Layer 5 of a small transformer language model trained on English Wikipedia (8 layers, counted from 0, width 96).
A neuron's activation on a vector x is GELU(weights . x), where the dot is the dot product.

Input weights of the MLP neurons that the questions are about. A number n stands for (n - 500) times 0.0015.
n5: 386 548 699 500 500 631 541 597 350 365 561 660 401 301 531 617 133 420 352 318 395 422 496 508 500 549 467 476 471 592 600 627 384 568 825 430 280 429 353 657 592 676 593 441 353 742 860 648 375 692 589 449 679 547 627 587 549 600 656 324 476 622 453 500 420 423 758 587 320 471 424 355 483 622 500 582 399 613 755 409 211 537 496 541 601 525 643 585 354 752 604 550 612 827 580 431
n15: 581 356 698 642 487 681 651 547 417 354 508 415 546 269 388 700 648 167 298 414 540 496 394 364 569 816 479 413 546 707 657 423 517 594 439 483 542 412 428 569 508 475 632 722 394 530 279 699 339 513 722 524 508 315 525 525 865 679 446 695 358 432 491 417 624 595 375 424 574 399 313 479 561 632 599 555 555 669 431 307 357 765 741 428 349 408 573 533 606 651 593 622 602 771 533 723
n16: 736 470 201 413 364 426 568 349 571 602 478 276 704 485 590 527 574 434 512 516 575 371 581 206 482 600 684 474 235 405 569 612 672 496 308 561 572 294 307 474 584 447 493 593 535 408 477 382 508 531 634 297 784 607 504 545 684 647 413 408 643 585 386 275 388 336 584 261 539 603 603 561 630 413 328 475 693 452 613 280 504 515 500 477 470 515 554 437 542 462 584 466 544 500 740 728
n17: 310 678 376 394 395 589 508 488 650 711 459 577 330 466 554 711 389 350 407 450 396 572 319 533 471 689 560 485 337 355 577 535 538 393 359 436 793 815 550 467 469 598 664 747 472 420 393 551 419 351 593 330 575 557 598 489 714 401 674 489 239 523 331 537 457 552 464 606 563 317 540 382 465 406 769 514 512 563 566 546 527 590 192 637 356 530 461 366 527 314 619 637 335 567 522 526
n22: 486 463 650 542 790 630 425 466 735 313 569 208 641 273 500 424 491 518 659 447 544 608 514 787 190 500 528 597 655 823 677 476 400 514 724 354 628 662 471 138 390 547 495 332 800 405 481 605 471 652 482 630 583 588 238 411 663 797 500 518 295 605 564 668 539 449 319 335 393 581 308 585 710 366 238 234 658 662 654 363 406 300 423 538 440 472 505 783 338 651 362 448 765 740 353 393
n25: 518 566 405 529 582 390 743 591 411 504 546 751 304 525 405 446 532 434 599 441 416 722 448 486 296 777 263 416 550 522 547 719 511 434 633 804 486 333 496 559 576 614 511 263 379 547 493 566 605 384 419 462 577 614 632 564 592 549 489 306 417 573 362 560 489 433 762 486 478 424 490 403 407 442 603 399 649 461 717 353 647 532 490 468 458 329 599 433 326 601 225 511 500 588 573 507
n33: 565 550 448 551 677 487 784 791 580 386 554 370 416 487 496 367 571 537 539 452 400 339 409 354 344 612 479 659 204 504 651 743 615 393 535 330 479 516 427 500 289 576 149 176 699 551 418 714 509 252 300 662 391 739 576 492 403 401 331 562 397 677 513 441 487 271 447 568 425 602 521 534 588 532 662 640 513 163 316 534 606 588 484 551 314 698 838 596 496 483 474 543 595 334 330 396
n42: 491 857 336 617 295 405 618 405 334 592 648 701 588 534 552 321 393 789 405 552 349 320 549 426 594 582 617 723 563 314 602 427 741 516 465 571 669 524 547 533 432 437 359 543 496 517 547 439 606 767 677 552 488 461 487 609 512 427 236 484 594 585 539 600 577 620 520 327 678 360 471 690 696 556 353 575 350 776 496 399 719 740 552 707 291 700 569 492 526 711 631 487 606 331 693 161
n67: 294 446 597 176 441 152 468 565 368 602 399 468 594 464 669 576 384 649 285 508 619 409 411 562 374 454 504 613 678 735 440 298 604 485 578 476 266 428 436 619 604 653 554 629 574 408 492 788 616 532 644 375 609 559 634 583 609 661 595 419 845 685 521 570 577 473 256 504 398 703 266 564 508 380 500 385 480 411 443 429 722 414 481 329 404 488 399 570 308 563 616 568 427 357 404 636
n70: 518 649 633 585 665 293 289 436 126 852 790 368 603 415 509 663 456 413 390 339 534 536 474 535 574 465 762 156 724 405 468 527 468 552 286 836 550 325 682 618 259 718 509 532 534 527 555 548 723 545 676 663 416 584 612 567 704 626 527 552 404 495 481 624 454 183 288 504 314 586 618 640 393 496 468 589 418 685 742 648 617 359 217 221 500 331 532 350 591 370 477 396 552 553 587 465
n96: 672 707 456 418 607 376 470 447 329 595 551 786 259 344 479 671 504 517 797 363 398 720 685 678 496 678 509 543 405 700 390 712 513 626 487 301 339 426 540 668 504 470 449 548 480 517 355 781 785 788 436 380 423 573 620 388 312 706 384 613 584 412 500 402 566 296 471 691 415 570 538 704 276 467 487 471 531 390 408 474 656 572 496 583 534 388 615 257 334 327 347 413 986 551 555 645
n97: 792 508 555 681 488 360 446 555 504 582 488 290 644 405 642 563 504 496 682 390 687 455 572 610 648 281 553 431 533 475 534 217 642 576 350 397 384 784 466 428 684 640 309 727 543 429 190 624 370 608 553 480 614 341 467 405 541 604 162 488 504 361 354 594 255 606 345 388 620 188 472 471 487 555 547 243 550 451 460 612 132 386 698 280 524 598 306 520 400 492 588 442 464 520 444 427
n110: 733 536 701 393 407 376 700 629 582 481 372 642 324 523 615 750 295 279 385 505 509 472 681 450 581 463 708 651 533 697 358 391 650 871 592 584 500 411 372 604 585 472 491 472 343 533 505 735 420 669 779 469 518 483 593 133 205 296 639 125 572 841 141 887 605 372 697 570 645 359 455 444 428 646 433 579 571 527 711 626 640 413 433 523 368 597 647 523 547 579 608 317 617 669 400 427
n150: 618 441 518 466 445 192 208 478 572 440 765 408 551 367 582 370 563 533 408 627 403 624 797 361 521 403 725 251 641 509 561 509 833 621 438 234 500 447 474 396 387 504 546 697 468 695 578 621 252 517 441 422 563 403 500 509 165 679 620 300 646 675 504 648 237 563 533 672 331 625 442 216 491 414 429 427 452 749 624 513 285 377 365 461 395 700 688 665 483 672 487 569 525 273 563 580
n159: 468 729 552 598 554 348 453 360 545 671 393 615 734 531 470 639 431 303 432 508 297 582 367 665 466 473 473 677 477 567 595 376 583 637 751 680 700 470 575 629 417 539 612 679 943 555 290 686 587 567 661 642 689 529 306 660 403 542 570 386 538 516 451 550 524 412 470 516 520 484 625 374 468 537 488 522 528 293 594 527 445 666 425 535 706 737 572 619 452 359 674 457 219 515 660 458
n167: 389 528 678 547 636 348 536 500 586 568 397 603 870 612 562 409 221 601 422 670 384 619 388 199 636 525 350 500 500 507 434 592 351 581 593 356 409 679 375 563 577 529 330 507 459 588 533 402 558 522 429 562 592 331 392 597 307 468 522 580 528 460 474 614 227 507 761 551 541 504 304 417 545 596 671 561 460 500 469 254 645 375 410 576 461 403 611 639 474 677 562 623 500 426 440 376
n187: 645 241 592 613 796 471 429 283 584 458 634 611 157 320 487 471 408 139 616 568 629 354 426 653 427 588 608 463 519 576 347 273 381 532 774 590 234 748 538 431 299 664 263 683 588 443 610 326 471 386 393 279 523 646 364 476 355 381 877 289 340 375 490 533 553 509 523 368 539 647 716 391 290 248 719 669 678 361 295 353 486 449 432 244 274 814 302 430 572 401 595 438 445 643 343 509
n188: 568 204 778 638 602 591 625 682 565 292 483 387 460 478 640 446 396 509 495 746 680 562 812 535 478 875 601 220 282 522 604 555 608 656 546 674 294 266 220 608 464 637 526 369 608 603 532 599 423 401 788 525 452 258 602 536 469 509 389 491 358 419 519 584 450 583 431 509 274 482 332 366 537 555 628 244 708 587 543 580 732 158 611 464 517 500 482 667 559 518 828 384 232 609 478 478
n192: 265 467 216 632 356 413 530 260 425 678 625 578 585 423 309 440 567 360 627 382 641 738 803 559 471 383 504 425 453 526 427 591 852 434 354 479 470 435 422 525 392 322 399 795 245 427 392 603 496 672 655 398 445 632 589 649 437 723 555 707 459 431 354 534 478 324 397 299 791 281 413 397 407 524 535 865 647 370 254 688 427 475 431 436 429 572 435 567 444 513 728 453 562 521 388 672
n200: 705 234 719 350 575 659 609 487 400 592 389 602 537 462 448 623 353 658 881 903 733 300 480 537 484 324 570 533 600 289 759 645 572 309 639 467 445 600 504 618 610 612 788 436 598 301 678 496 364 382 401 488 545 531 238 492 670 407 379 512 443 687 648 364 410 389 162 525 552 651 618 760 513 460 483 445 440 586 427 500 563 537 308 550 508 591 410 418 381 437 555 571 443 373 345 405
n214: 358 441 581 859 545 246 489 442 344 765 644 408 429 669 450 276 573 453 431 496 348 474 544 507 711 493 663 518 433 387 778 615 587 493 578 688 425 625 485 551 405 526 629 611 356 428 572 482 565 617 349 410 637 556 265 560 374 449 582 635 620 588 590 381 677 419 460 447 380 583 453 470 558 264 403 260 347 710 663 440 308 515 439 496 445 481 397 629 462 425 519 726 507 537 646 633
n238: 462 468 352 467 590 639 372 302 320 349 403 554 488 319 555 171 560 647 782 449 395 611 360 456 420 593 520 646 594 330 659 307 255 508 602 615 459 614 479 608 412 418 460 529 747 429 308 376 683 517 678 296 593 492 471 471 777 568 241 755 436 374 624 720 563 613 445 236 449 517 556 669 257 520 610 419 387 795 591 756 488 463 480 620 352 561 517 687 596 570 429 504 608 605 604 622
n239: 384 400 457 210 429 508 560 419 370 361 208 600 729 496 629 542 194 474 465 411 443 579 507 511 613 493 549 418 470 606 412 280 481 709 316 681 371 421 354 474 362 369 225 654 500 473 427 376 542 367 367 478 441 603 414 545 481 408 361 811 665 584 288 496 338 685 504 417 277 473 507 727 492 529 380 596 677 385 445 368 560 429 410 583 563 631 481 467 496 515 618 466 591 725 548 593
n257: 470 439 661 360 451 424 570 851 590 414 297 445 467 206 520 542 419 820 407 445 551 335 307 626 564 496 455 216 574 438 697 555 383 508 791 434 483 386 571 391 588 697 565 479 550 675 563 368 513 487 735 512 488 737 397 657 324 488 463 372 636 319 689 569 530 196 261 546 487 508 420 479 568 425 713 512 311 370 357 599 587 427 298 525 456 516 538 504 395 301 646 409 640 589 146 504
n264: 590 170 318 479 374 383 513 470 452 437 632 341 466 508 596 679 496 443 414 634 456 454 508 483 606 479 517 653 710 458 256 810 458 328 648 525 453 777 543 689 662 668 521 822 488 611 304 431 312 436 384 327 637 635 483 483 492 332 365 398 639 761 496 450 366 748 764 551 408 458 345 263 356 488 617 329 247 521 500 441 302 720 335 657 652 713 341 500 406 601 377 470 496 335 529 405
n273: 402 397 621 308 487 325 421 567 678 705 693 647 805 553 567 699 688 297 379 348 203 653 572 633 365 556 257 599 574 535 549 500 482 662 473 395 606 650 567 713 314 596 577 478 553 588 482 615 558 544 526 675 220 315 330 566 310 411 513 449 759 593 514 651 509 534 458 351 586 738 653 408 677 650 712 446 433 380 525 798 680 500 375 263 321 387 692 509 757 131 624 522 479 423 590 466
n316: 462 550 347 432 658 576 439 514 560 483 623 321 419 310 397 555 503 569 542 549 567 388 533 527 369 314 453 563 547 486 428 607 517 381 735 381 592 458 534 536 363 544 447 517 373 473 342 385 627 503 620 629 763 309 402 314 463 375 449 533 562 483 659 707 618 680 617 361 616 711 691 486 381 609 618 286 507 404 347 405 408 520 571 476 556 399 559 677 582 381 657 320 477 404 483 430
n344: 649 557 457 404 537 628 492 496 565 579 553 225 355 400 706 559 524 589 790 607 402 591 536 484 460 582 888 541 367 370 546 521 576 520 655 296 462 476 530 650 407 628 361 797 773 340 631 674 158 529 308 210 611 653 438 334 401 484 159 492 565 420 587 669 679 525 504 437 504 446 358 584 465 544 680 469 288 614 255 479 408 250 472 743 545 450 491 467 559 634 609 609 548 565 399 594
n354: 666 505 719 319 417 529 449 453 331 629 732 722 948 486 584 514 577 195 486 695 395 384 432 354 473 359 468 600 542 640 806 509 458 703 433 616 449 744 594 839 392 463 491 580 539 786 345 622 730 519 691 367 587 544 297 444 477 180 356 869 590 745 370 592 552 605 384 528 654 575 680 621 639 412 830 723 462 596 576 695 570 459 664 449 423 776 372 409 472 654 411 556 559 505 622 591
n373: 381 540 416 265 398 511 411 479 550 425 420 476 599 312 490 427 457 698 521 661 593 343 550 470 517 413 865 362 589 521 642 661 541 367 542 394 287 539 549 533 483 551 460 399 615 424 268 477 379 438 534 546 500 625 520 404 426 513 295 629 563 340 539 551 507 628 461 356 553 754 566 497 514 315 489 664 549 661 540 538 675 524 386 431 337 497 563 628 597 401 524 634 417 570 766 423
n375: 400 291 577 444 619 554 403 715 395 399 338 531 515 579 589 599 482 580 389 289 599 489 463 515 417 680 467 408 511 504 504 550 417 449 819 489 372 235 290 449 519 455 589 500 388 731 500 496 610 432 610 371 422 655 604 193 519 369 560 671 478 405 445 533 688 570 691 226 422 368 587 500 469 161 461 588 649 614 637 248 496 367 439 379 595 385 462 622 591 380 349 628 595 474 474 467
n376: 630 587 587 360 483 283 483 526 716 631 604 737 745 296 593 697 463 602 253 366 528 487 492 250 598 724 391 467 377 470 599 911 487 381 750 627 594 698 431 628 483 508 467 470 476 603 414 775 543 342 458 629 621 595 382 695 626 488 475 586 521 918 632 324 556 467 357 407 504 636 829 419 561 552 456 384 496 217 443 521 415 354 451 649 545 281 392 475 449 275 389 645 525 537 463 567

Each question shows a token from some text and the vector x that enters the MLP there. A number n stands for (n - 500) times 0.014.

" m": 496 479 339 609 326 502 502 357 555 540 593 633 484 625 507 310 326 672 494 459 577 545 445 524 506 489 506 528 532 488 604 609 332 330 446 609 481 157 517 472 623 492 472 503 398 643 443 584 626 495 479 474 390 379 421 514 378 587 665 418 344 466 615 458 506 549 461 625 560 547 465 664 551 558 521 486 430 427 499 525 370 492 562 501 600 510 365 413 606 610 365 637 363 609 513 552
Which neuron fires most, and how strongly? n25, at about 2.4

"cc": 515 494 462 526 429 457 537 421 652 450 560 587 599 589 561 238 401 624 505 490 466 651 389 611 488 440 416 696 469 528 534 692 408 339 204 632 555 384 620 336 668 597 550 547 407 576 453 511 480 535 399 487 492 463 660 420 438 513 540 451 394 544 487 360 392 659 392 634 428 467 587 550 464 605 496 468 450 491 434 507 508 361 701 551 539 313 396 411 661 554 423 600 301 467 424 664
Which three neurons fire most, strongest first? n376, n25, n17

"ar": 471 502 460 518 555 376 463 627 603 416 537 426 357 691 784 416 378 606 424 520 418 466 426 604 494 482 626 433 483 535 511 441 308 462 411 666 531 357 577 509 599 617 562 362 451 545 492 515 319 579 459 543 464 371 539 459 481 415 707 524 344 498 460 485 600 490 518 670 642 502 346 749 541 535 437 594 347 353 430 605 469 545 584 547 585 454 482 417 534 615 505 551 293 364 415 437
Which of these neurons fires most? n110

" C": 394 546 378 484 365 388 471 466 620 496 429 494 393 604 509 337 402 588 492 476 508 519 507 571 525 337 568 716 592 506 613 693 362 395 372 592 555 118 563 491 624 507 499 438 483 626 469 458 528 560 534 470 529 397 438 518 345 595 625 402 360 470 592 493 458 572 574 646 506 574 485 732 498 607 507 589 552 403 455 490 398 472 619 391 574 448 423 345 602 541 513 535 371 477 484 580
Which of these neurons fires most? n316

"res": 471 449 456 643 486 697 585 405 632 447 509 517 442 543 632 433 553 510 532 540 541 644 446 640 457 499 479 582 510 460 426 475 442 387 286 517 492 427 640 406 656 330 551 506 567 607 371 386 386 596 471 336 530 429 556 360 312 420 626 367 327 536 495 428 476 556 462 605 493 480 519 627 487 595 428 610 483 512 463 674 480 520 645 542 504 508 428 304 454 549 520 750 266 424 377 740
The two highest activations, in order: n17, n192

"os": 607 534 546 597 464 642 602 416 633 505 592 518 507 657 709 387 488 506 491 423 426 571 480 467 536 316 455 512 446 559 459 566 368 465 308 590 454 338 613 309 701 304 496 526 411 659 482 485 457 504 603 531 469 407 623 387 304 385 731 462 333 475 485 538 427 526 460 438 480 580 436 624 488 531 354 581 539 549 405 492 417 615 686 439 692 467 452 440 410 671 400 591 301 435 447 600
Which of these neurons fires most? n110

"ul": 573 482 362 524 422 561 541 550 549 479 544 487 492 654 686 426 356 575 509 461 402 603 463 513 544 449 542 604 410 502 646 398 283 547 453 536 576 287 618 348 492 604 382 430 582 489 442 606 502 476 427 461 554 472 640 488 391 431 658 423 329 463 477 374 415 490 472 630 540 501 543 741 601 438 513 479 508 575 580 513 480 363 531 531 683 308 378 480 481 520 520 733 332 448 363 624
Which neuron fires most, and how strongly? n344, at about 2.5

"ir": 542 543 526 639 411 626 472 536 512 547 416 566 354 558 688 454 339 556 540 388 565 535 377 500 446 524 587 577 577 567 428 371 388 591 372 586 472 358 624 445 379 483 686 325 476 660 388 520 545 609 451 482 500 360 564 509 558 564 595 413 326 424 346 464 486 657 397 444 454 551 388 685 659 609 472 441 498 419 407 547 551 433 649 606 582 455 350 377 522 617 398 616 270 557 446 532
Which neuron fires most, and how strongly? n188, at about 3.1

"t": 485 507 408 376 493 594 334 430 605 576 580 484 453 525 488 456 563 600 366 481 442 494 469 405 472 297 511 744 596 534 573 509 265 359 413 486 505 522 546 648 545 445 444 459 506 608 475 449 358 649 388 496 450 320 457 492 423 561 683 529 358 628 526 412 459 737 414 611 547 587 532 706 497 602 300 371 394 497 426 533 458 371 652 438 652 532 370 524 655 460 494 602 532 553 531 489
Which of these neurons fires most? n316

"id": 408 474 534 484 514 564 397 501 604 407 602 516 506 695 557 576 453 469 563 338 555 607 469 412 588 434 556 734 532 421 450 493 351 487 429 550 402 383 661 433 506 545 382 256 544 573 488 460 360 502 469 512 355 390 680 501 424 481 752 609 310 456 490 269 364 526 410 549 590 601 464 688 522 533 494 568 616 438 603 617 480 495 531 511 621 568 280 425 448 404 483 696 504 473 435 539
Which of these neurons fires most? n187

"us": 568 424 402 669 447 658 490 378 639 542 582 439 466 634 631 383 412 578 539 556 519 746 489 499 463 344 497 546 612 601 604 562 378 262 368 505 510 329 644 374 516 463 498 451 491 575 528 392 380 653 399 563 446 355 631 379 357 559 601 377 356 404 553 461 596 619 485 584 540 612 527 583 537 548 374 589 444 559 439 376 522 592 464 554 632 373 467 423 406 412 390 618 406 376 386 663
The two highest activations, in order: n22, n150

" Un": 489 606 393 536 376 439 463 618 635 565 414 420 476 572 609 433 426 518 459 468 576 464 498 423 396 415 635 610 485 570 529 629 350 307 478 460 522 237 513 461 588 519 477 479 554 649 493 447 408 505 548 440 399 399 648 379 465 516 547 351 313 475 550 490 419 633 442 719 576 512 483 802 544 499 477 521 527 544 511 377 326 464 697 605 553 363 478 433 570 538 507 499 394 456 522 671
Which of these neurons fires most? n16

"ct": 456 511 333 403 579 576 379 433 735 499 587 518 498 668 484 596 433 614 535 409 482 640 471 468 533 523 462 637 498 533 561 593 404 406 359 486 473 283 563 392 708 535 561 616 433 600 540 478 552 526 308 470 408 449 676 552 368 634 710 520 341 542 462 302 467 533 431 621 585 520 387 637 477 775 418 497 368 517 350 417 394 457 613 405 460 480 393 474 532 613 421 378 480 371 395 631
Which neuron fires most, and how strongly? n96, at about 2.8

" B": 443 504 319 558 389 484 445 416 647 464 465 448 414 587 491 362 404 668 480 496 577 452 517 461 524 417 543 651 597 458 629 563 330 481 444 712 507 195 475 503 599 577 446 504 457 619 438 464 511 529 516 446 531 327 431 492 358 565 612 338 294 511 631 492 412 606 492 729 550 601 497 780 589 607 539 589 532 487 435 455 441 461 613 454 615 459 371 452 510 558 447 533 387 480 433 514
Which of these neurons fires most? n316

"f": 497 557 421 429 428 485 524 421 688 465 439 478 430 526 600 461 387 563 445 483 542 653 520 589 617 456 496 559 495 647 509 610 289 377 463 509 528 221 554 487 605 543 363 522 428 527 329 417 556 527 296 433 403 469 681 465 493 516 452 448 421 549 488 544 630 596 423 629 641 538 372 785 564 648 409 457 344 457 479 584 453 442 577 612 652 474 392 457 532 506 436 627 380 483 399 548
Which of these neurons fires most? n344

"ie": 554 518 576 636 362 619 569 628 609 402 474 475 412 694 696 380 399 416 433 420 432 662 454 596 643 389 440 455 559 524 510 535 371 343 560 468 434 205 555 527 433 547 565 460 409 692 449 494 377 515 364 431 363 375 608 364 368 541 648 412 346 433 482 440 499 416 436 661 562 548 452 590 565 604 457 689 508 404 594 614 391 404 626 529 629 440 556 460 575 543 519 661 456 478 445 585
The two highest activations, in order: n5, n110

"ual": 625 457 499 518 382 397 414 518 602 453 563 502 431 636 576 406 458 721 425 318 705 533 530 704 473 444 584 436 395 515 540 437 418 399 450 517 463 381 618 426 564 563 575 323 477 603 419 488 518 573 448 436 482 495 539 409 378 429 584 547 291 528 581 450 568 589 489 573 549 662 468 790 490 595 459 564 372 512 541 460 365 495 623 390 616 442 487 346 483 335 451 643 371 523 451 480
The two highest activations, in order: n375, n257

" is": 441 479 424 632 492 435 344 376 627 545 407 468 423 614 595 267 387 603 432 517 494 648 450 669 457 344 632 498 476 516 517 473 308 460 522 685 404 374 537 424 687 532 568 470 438 510 446 486 520 432 409 445 501 389 506 469 442 463 518 567 295 491 645 478 451 602 477 580 559 653 549 688 471 605 420 609 502 413 523 476 383 480 691 614 668 453 492 329 565 562 339 552 372 558 485 676
Which of these neurons fires most? n238

"orm": 363 610 343 533 422 547 497 473 699 610 493 428 431 518 653 445 418 635 528 224 360 567 335 699 501 463 528 568 544 394 429 414 376 517 330 582 577 377 636 505 524 497 479 463 555 505 420 587 536 602 551 580 514 250 561 449 361 417 786 500 408 546 480 273 493 560 411 642 556 601 537 631 448 503 605 543 457 550 455 541 353 506 618 485 617 434 296 533 633 513 453 553 498 422 458 559
Which neuron fires most, and how strongly? n17, at about 3.4

"u": 541 436 528 557 459 583 521 541 624 427 410 542 415 498 616 351 439 534 478 405 642 499 536 512 530 374 526 521 400 629 592 432 223 368 478 669 510 327 697 392 475 483 532 455 513 557 361 510 521 470 583 433 436 424 653 436 326 504 707 455 317 618 445 421 425 541 512 663 632 600 403 677 397 591 510 465 431 467 540 552 465 512 634 466 677 511 431 512 589 532 394 608 253 483 418 562
Which three neurons fire most, strongest first? n188, n110, n187

"il": 452 507 348 515 333 477 476 542 595 486 538 515 462 605 593 487 348 578 541 528 552 678 465 610 429 539 512 541 549 545 442 574 277 355 381 658 512 203 595 323 424 473 641 442 421 628 585 422 465 540 409 457 390 532 488 528 424 498 684 546 213 573 579 563 462 470 480 597 618 430 469 747 573 530 414 608 369 496 447 505 467 494 633 491 617 490 464 413 601 532 564 494 417 426 453 513
Which neuron fires most, and how strongly? n192, at about 1.2

"en": 531 668 418 541 349 454 526 564 680 544 470 536 450 515 610 450 273 435 427 384 595 508 359 472 427 522 510 692 605 597 554 465 271 347 433 574 613 392 415 485 613 538 467 442 537 534 391 450 394 532 466 490 455 438 417 473 376 507 772 355 374 592 459 420 429 507 516 667 525 752 497 631 511 701 626 589 395 523 600 560 465 471 499 476 550 513 563 510 368 423 459 493 398 419 414 684
Which neuron fires most, and how strongly? n110, at about 3.8

"d": 442 468 539 512 357 484 423 339 664 302 520 568 444 569 477 567 470 458 485 455 625 501 488 382 465 401 439 671 477 576 446 471 380 380 508 544 488 368 579 457 558 418 499 455 497 570 235 399 514 491 362 596 626 553 635 515 388 483 687 447 523 524 365 442 516 547 551 755 543 604 448 747 526 694 377 520 457 486 441 564 444 431 623 458 522 458 354 613 665 615 304 668 430 412 509 554
Which of these neurons fires most? n264

"v": 491 584 466 389 432 565 402 464 721 452 549 504 477 462 600 451 434 533 514 421 394 412 445 471 504 418 529 377 553 598 536 569 243 325 386 614 637 428 571 579 477 433 433 412 464 555 352 356 532 543 449 535 503 388 517 567 552 579 685 551 379 480 488 434 429 615 521 662 564 408 622 688 483 581 559 512 408 341 474 697 396 340 516 471 785 636 383 471 546 592 408 691 444 484 388 578
Which of these neurons fires most? n376

",": 489 508 561 512 428 573 354 438 682 468 440 450 499 502 599 381 332 602 360 441 717 529 498 582 513 254 530 462 536 509 535 551 355 359 394 583 451 260 601 439 632 509 523 471 493 524 408 549 532 529 485 444 446 329 623 388 493 553 592 392 284 525 557 424 581 613 541 593 574 577 514 812 628 589 434 511 473 457 459 451 444 549 530 545 590 410 629 401 648 572 461 488 370 442 447 504
Which neuron fires most, and how strongly? n316, at about 1.4

"ubl": 417 462 475 462 421 589 330 509 695 469 484 339 482 606 685 372 372 439 647 365 489 565 465 601 559 563 475 470 488 571 367 325 502 310 452 465 548 271 549 640 620 466 622 492 405 597 338 471 484 474 419 462 275 311 427 565 316 422 668 457 488 609 607 461 572 638 508 535 584 652 497 521 532 546 415 580 382 595 441 675 428 418 679 501 542 508 590 503 441 501 529 663 326 546 561 608
Which of these neurons fires most? n273

" -": 468 521 562 532 436 524 369 511 611 489 497 521 582 520 564 300 444 594 470 477 703 465 458 658 480 221 520 459 462 533 498 468 292 309 384 683 477 268 588 460 605 472 454 577 557 601 526 484 486 561 498 481 401 238 565 580 444 464 602 406 289 439 498 389 577 507 580 700 558 555 506 763 582 595 408 542 456 463 475 442 422 501 475 548 586 509 419 385 588 559 410 554 553 597 421 561
Which neuron fires most, and how strongly? n70, at about 1

" F": 379 435 321 512 351 471 408 444 668 455 438 495 466 558 553 404 507 582 466 489 534 475 537 533 551 474 600 656 519 515 593 596 350 358 412 655 499 214 553 534 711 522 372 520 457 577 484 465 512 516 466 446 429 330 486 438 408 507 625 358 310 595 578 533 472 588 547 755 542 550 417 844 554 569 591 567 511 487 461 473 412 464 564 524 550 403 395 451 513 488 535 551 321 470 507 508
Which of these neurons fires most? n264

" Th": 561 478 478 642 314 477 459 446 689 447 440 485 469 637 503 401 413 665 570 452 415 577 498 450 477 344 615 665 580 539 554 530 403 369 490 644 450 238 558 557 558 596 390 610 437 606 365 475 458 477 548 528 437 450 520 586 466 637 585 325 379 605 404 565 452 488 541 732 519 534 457 786 469 566 506 579 396 449 446 393 435 495 555 485 519 466 423 354 593 445 294 582 333 563 501 452
Which three neurons fire most, strongest first? n25, n264, n110

"he": 578 543 423 425 502 554 503 523 586 531 470 574 414 484 595 338 411 493 440 418 594 409 447 616 508 299 564 552 500 620 461 519 278 492 465 519 537 275 564 517 578 418 533 333 489 460 349 567 484 624 460 529 462 438 662 486 470 588 480 590 330 529 574 451 412 538 487 557 498 651 451 829 481 633 423 523 434 447 337 570 433 420 581 559 666 432 563 387 557 525 453 697 350 506 415 541
Which of these neurons fires most? n96

" the": 462 459 428 477 374 520 433 520 640 553 453 544 418 557 490 414 411 593 454 458 674 463 416 606 477 425 633 485 489 507 594 452 244 465 514 674 503 250 550 527 513 551 535 540 454 573 363 463 519 474 462 564 519 388 480 388 443 636 565 399 258 504 570 566 501 514 550 651 563 697 442 742 553 525 520 602 332 392 472 467 380 518 630 448 605 456 438 318 572 533 423 563 495 462 477 667
Which three neurons fire most, strongest first? n257, n70, n316

"em": 492 488 461 622 346 500 483 516 538 540 540 516 443 649 701 342 480 489 639 578 505 625 410 636 492 370 456 458 760 443 460 575 381 502 353 483 560 330 402 490 697 352 521 269 463 513 308 477 555 542 427 397 473 465 494 571 432 508 688 453 437 537 555 436 531 514 389 438 542 616 554 678 471 646 402 545 350 377 447 604 609 477 624 500 764 439 467 449 429 512 362 603 411 449 396 694
Which neuron fires most, and how strongly? n96, at about 1.6

"ew": 450 526 286 598 330 612 288 453 604 591 465 438 487 614 575 466 423 570 461 458 471 503 365 574 525 445 524 402 481 590 642 450 382 458 490 555 511 272 681 464 637 504 458 590 421 586 449 417 535 548 462 546 365 466 701 543 480 579 732 469 472 538 487 230 354 432 439 711 470 535 565 616 438 590 507 684 413 639 544 582 484 448 569 478 630 551 435 483 372 630 426 511 301 371 457 500
Which neuron fires most, and how strongly? n70, at about 3.4

"es": 601 456 468 661 441 611 489 464 590 556 606 440 431 459 666 270 461 622 450 354 619 549 477 586 380 427 523 523 423 528 598 505 334 406 372 545 541 477 452 454 571 376 499 413 549 601 432 513 487 429 528 362 608 429 478 349 373 440 582 425 280 512 550 506 567 643 352 553 524 538 350 748 456 570 493 639 432 483 602 478 455 551 587 594 596 454 466 379 563 511 414 605 445 514 386 778
Which of these neurons fires most? n238

"s": 560 500 454 587 394 694 422 494 692 426 582 426 491 500 579 333 408 649 378 485 579 652 473 446 364 362 474 542 466 537 550 497 286 323 365 548 538 439 550 508 525 423 411 461 513 530 434 504 543 565 433 434 505 359 652 361 402 524 605 507 347 489 400 494 504 600 485 623 569 534 513 876 573 529 551 547 509 389 504 467 385 414 635 521 544 468 524 518 581 539 393 564 381 466 456 653
Which of these neurons fires most? n238

" ch": 529 501 435 602 340 436 466 459 614 440 428 581 473 769 486 340 426 630 519 424 407 485 462 548 497 320 578 568 688 463 599 598 322 279 520 557 499 227 508 497 594 554 486 471 455 580 484 536 601 481 486 438 485 330 529 472 427 527 668 487 419 505 494 557 585 512 520 760 548 550 456 614 552 631 464 639 394 526 443 487 300 461 578 480 537 385 432 360 556 639 329 674 302 552 468 567
Which neuron fires most, and how strongly? n5, at about 1.6

"or": 532 466 488 563 387 488 631 525 720 557 490 488 518 598 630 421 310 612 521 283 539 628 417 559 402 485 481 602 525 645 554 546 266 484 487 520 531 260 523 459 581 469 618 490 435 608 438 507 408 474 475 489 403 356 502 452 404 366 634 337 442 500 377 334 569 373 499 706 590 561 386 673 476 719 507 482 424 483 473 528 351 496 584 440 436 577 571 497 458 548 533 585 475 464 495 672
Which neuron fires most, and how strongly? n110, at about 4.4

"c": 534 372 488 637 370 432 598 370 625 379 497 434 521 568 604 334 463 597 575 275 568 566 448 626 540 420 535 557 506 545 668 675 356 353 373 595 423 251 652 395 663 564 536 445 508 580 445 494 524 641 420 457 375 484 622 558 339 486 632 491 462 531 566 482 505 471 437 463 610 487 458 466 523 585 533 589 480 418 405 564 538 445 705 538 660 383 461 301 519 496 549 521 303 366 458 640
Which of these neurons fires most? n192

"ro": 528 583 452 416 508 663 596 518 699 464 552 527 529 580 683 477 352 439 498 396 474 503 387 533 551 265 540 606 467 574 468 495 381 414 558 578 593 274 602 443 540 412 589 533 615 521 309 435 396 550 510 558 435 352 580 396 316 473 621 443 395 427 467 378 452 475 400 545 491 568 547 735 437 578 444 408 451 510 264 470 522 479 615 536 551 561 494 510 566 686 449 698 357 365 548 627
Which of these neurons fires most? n159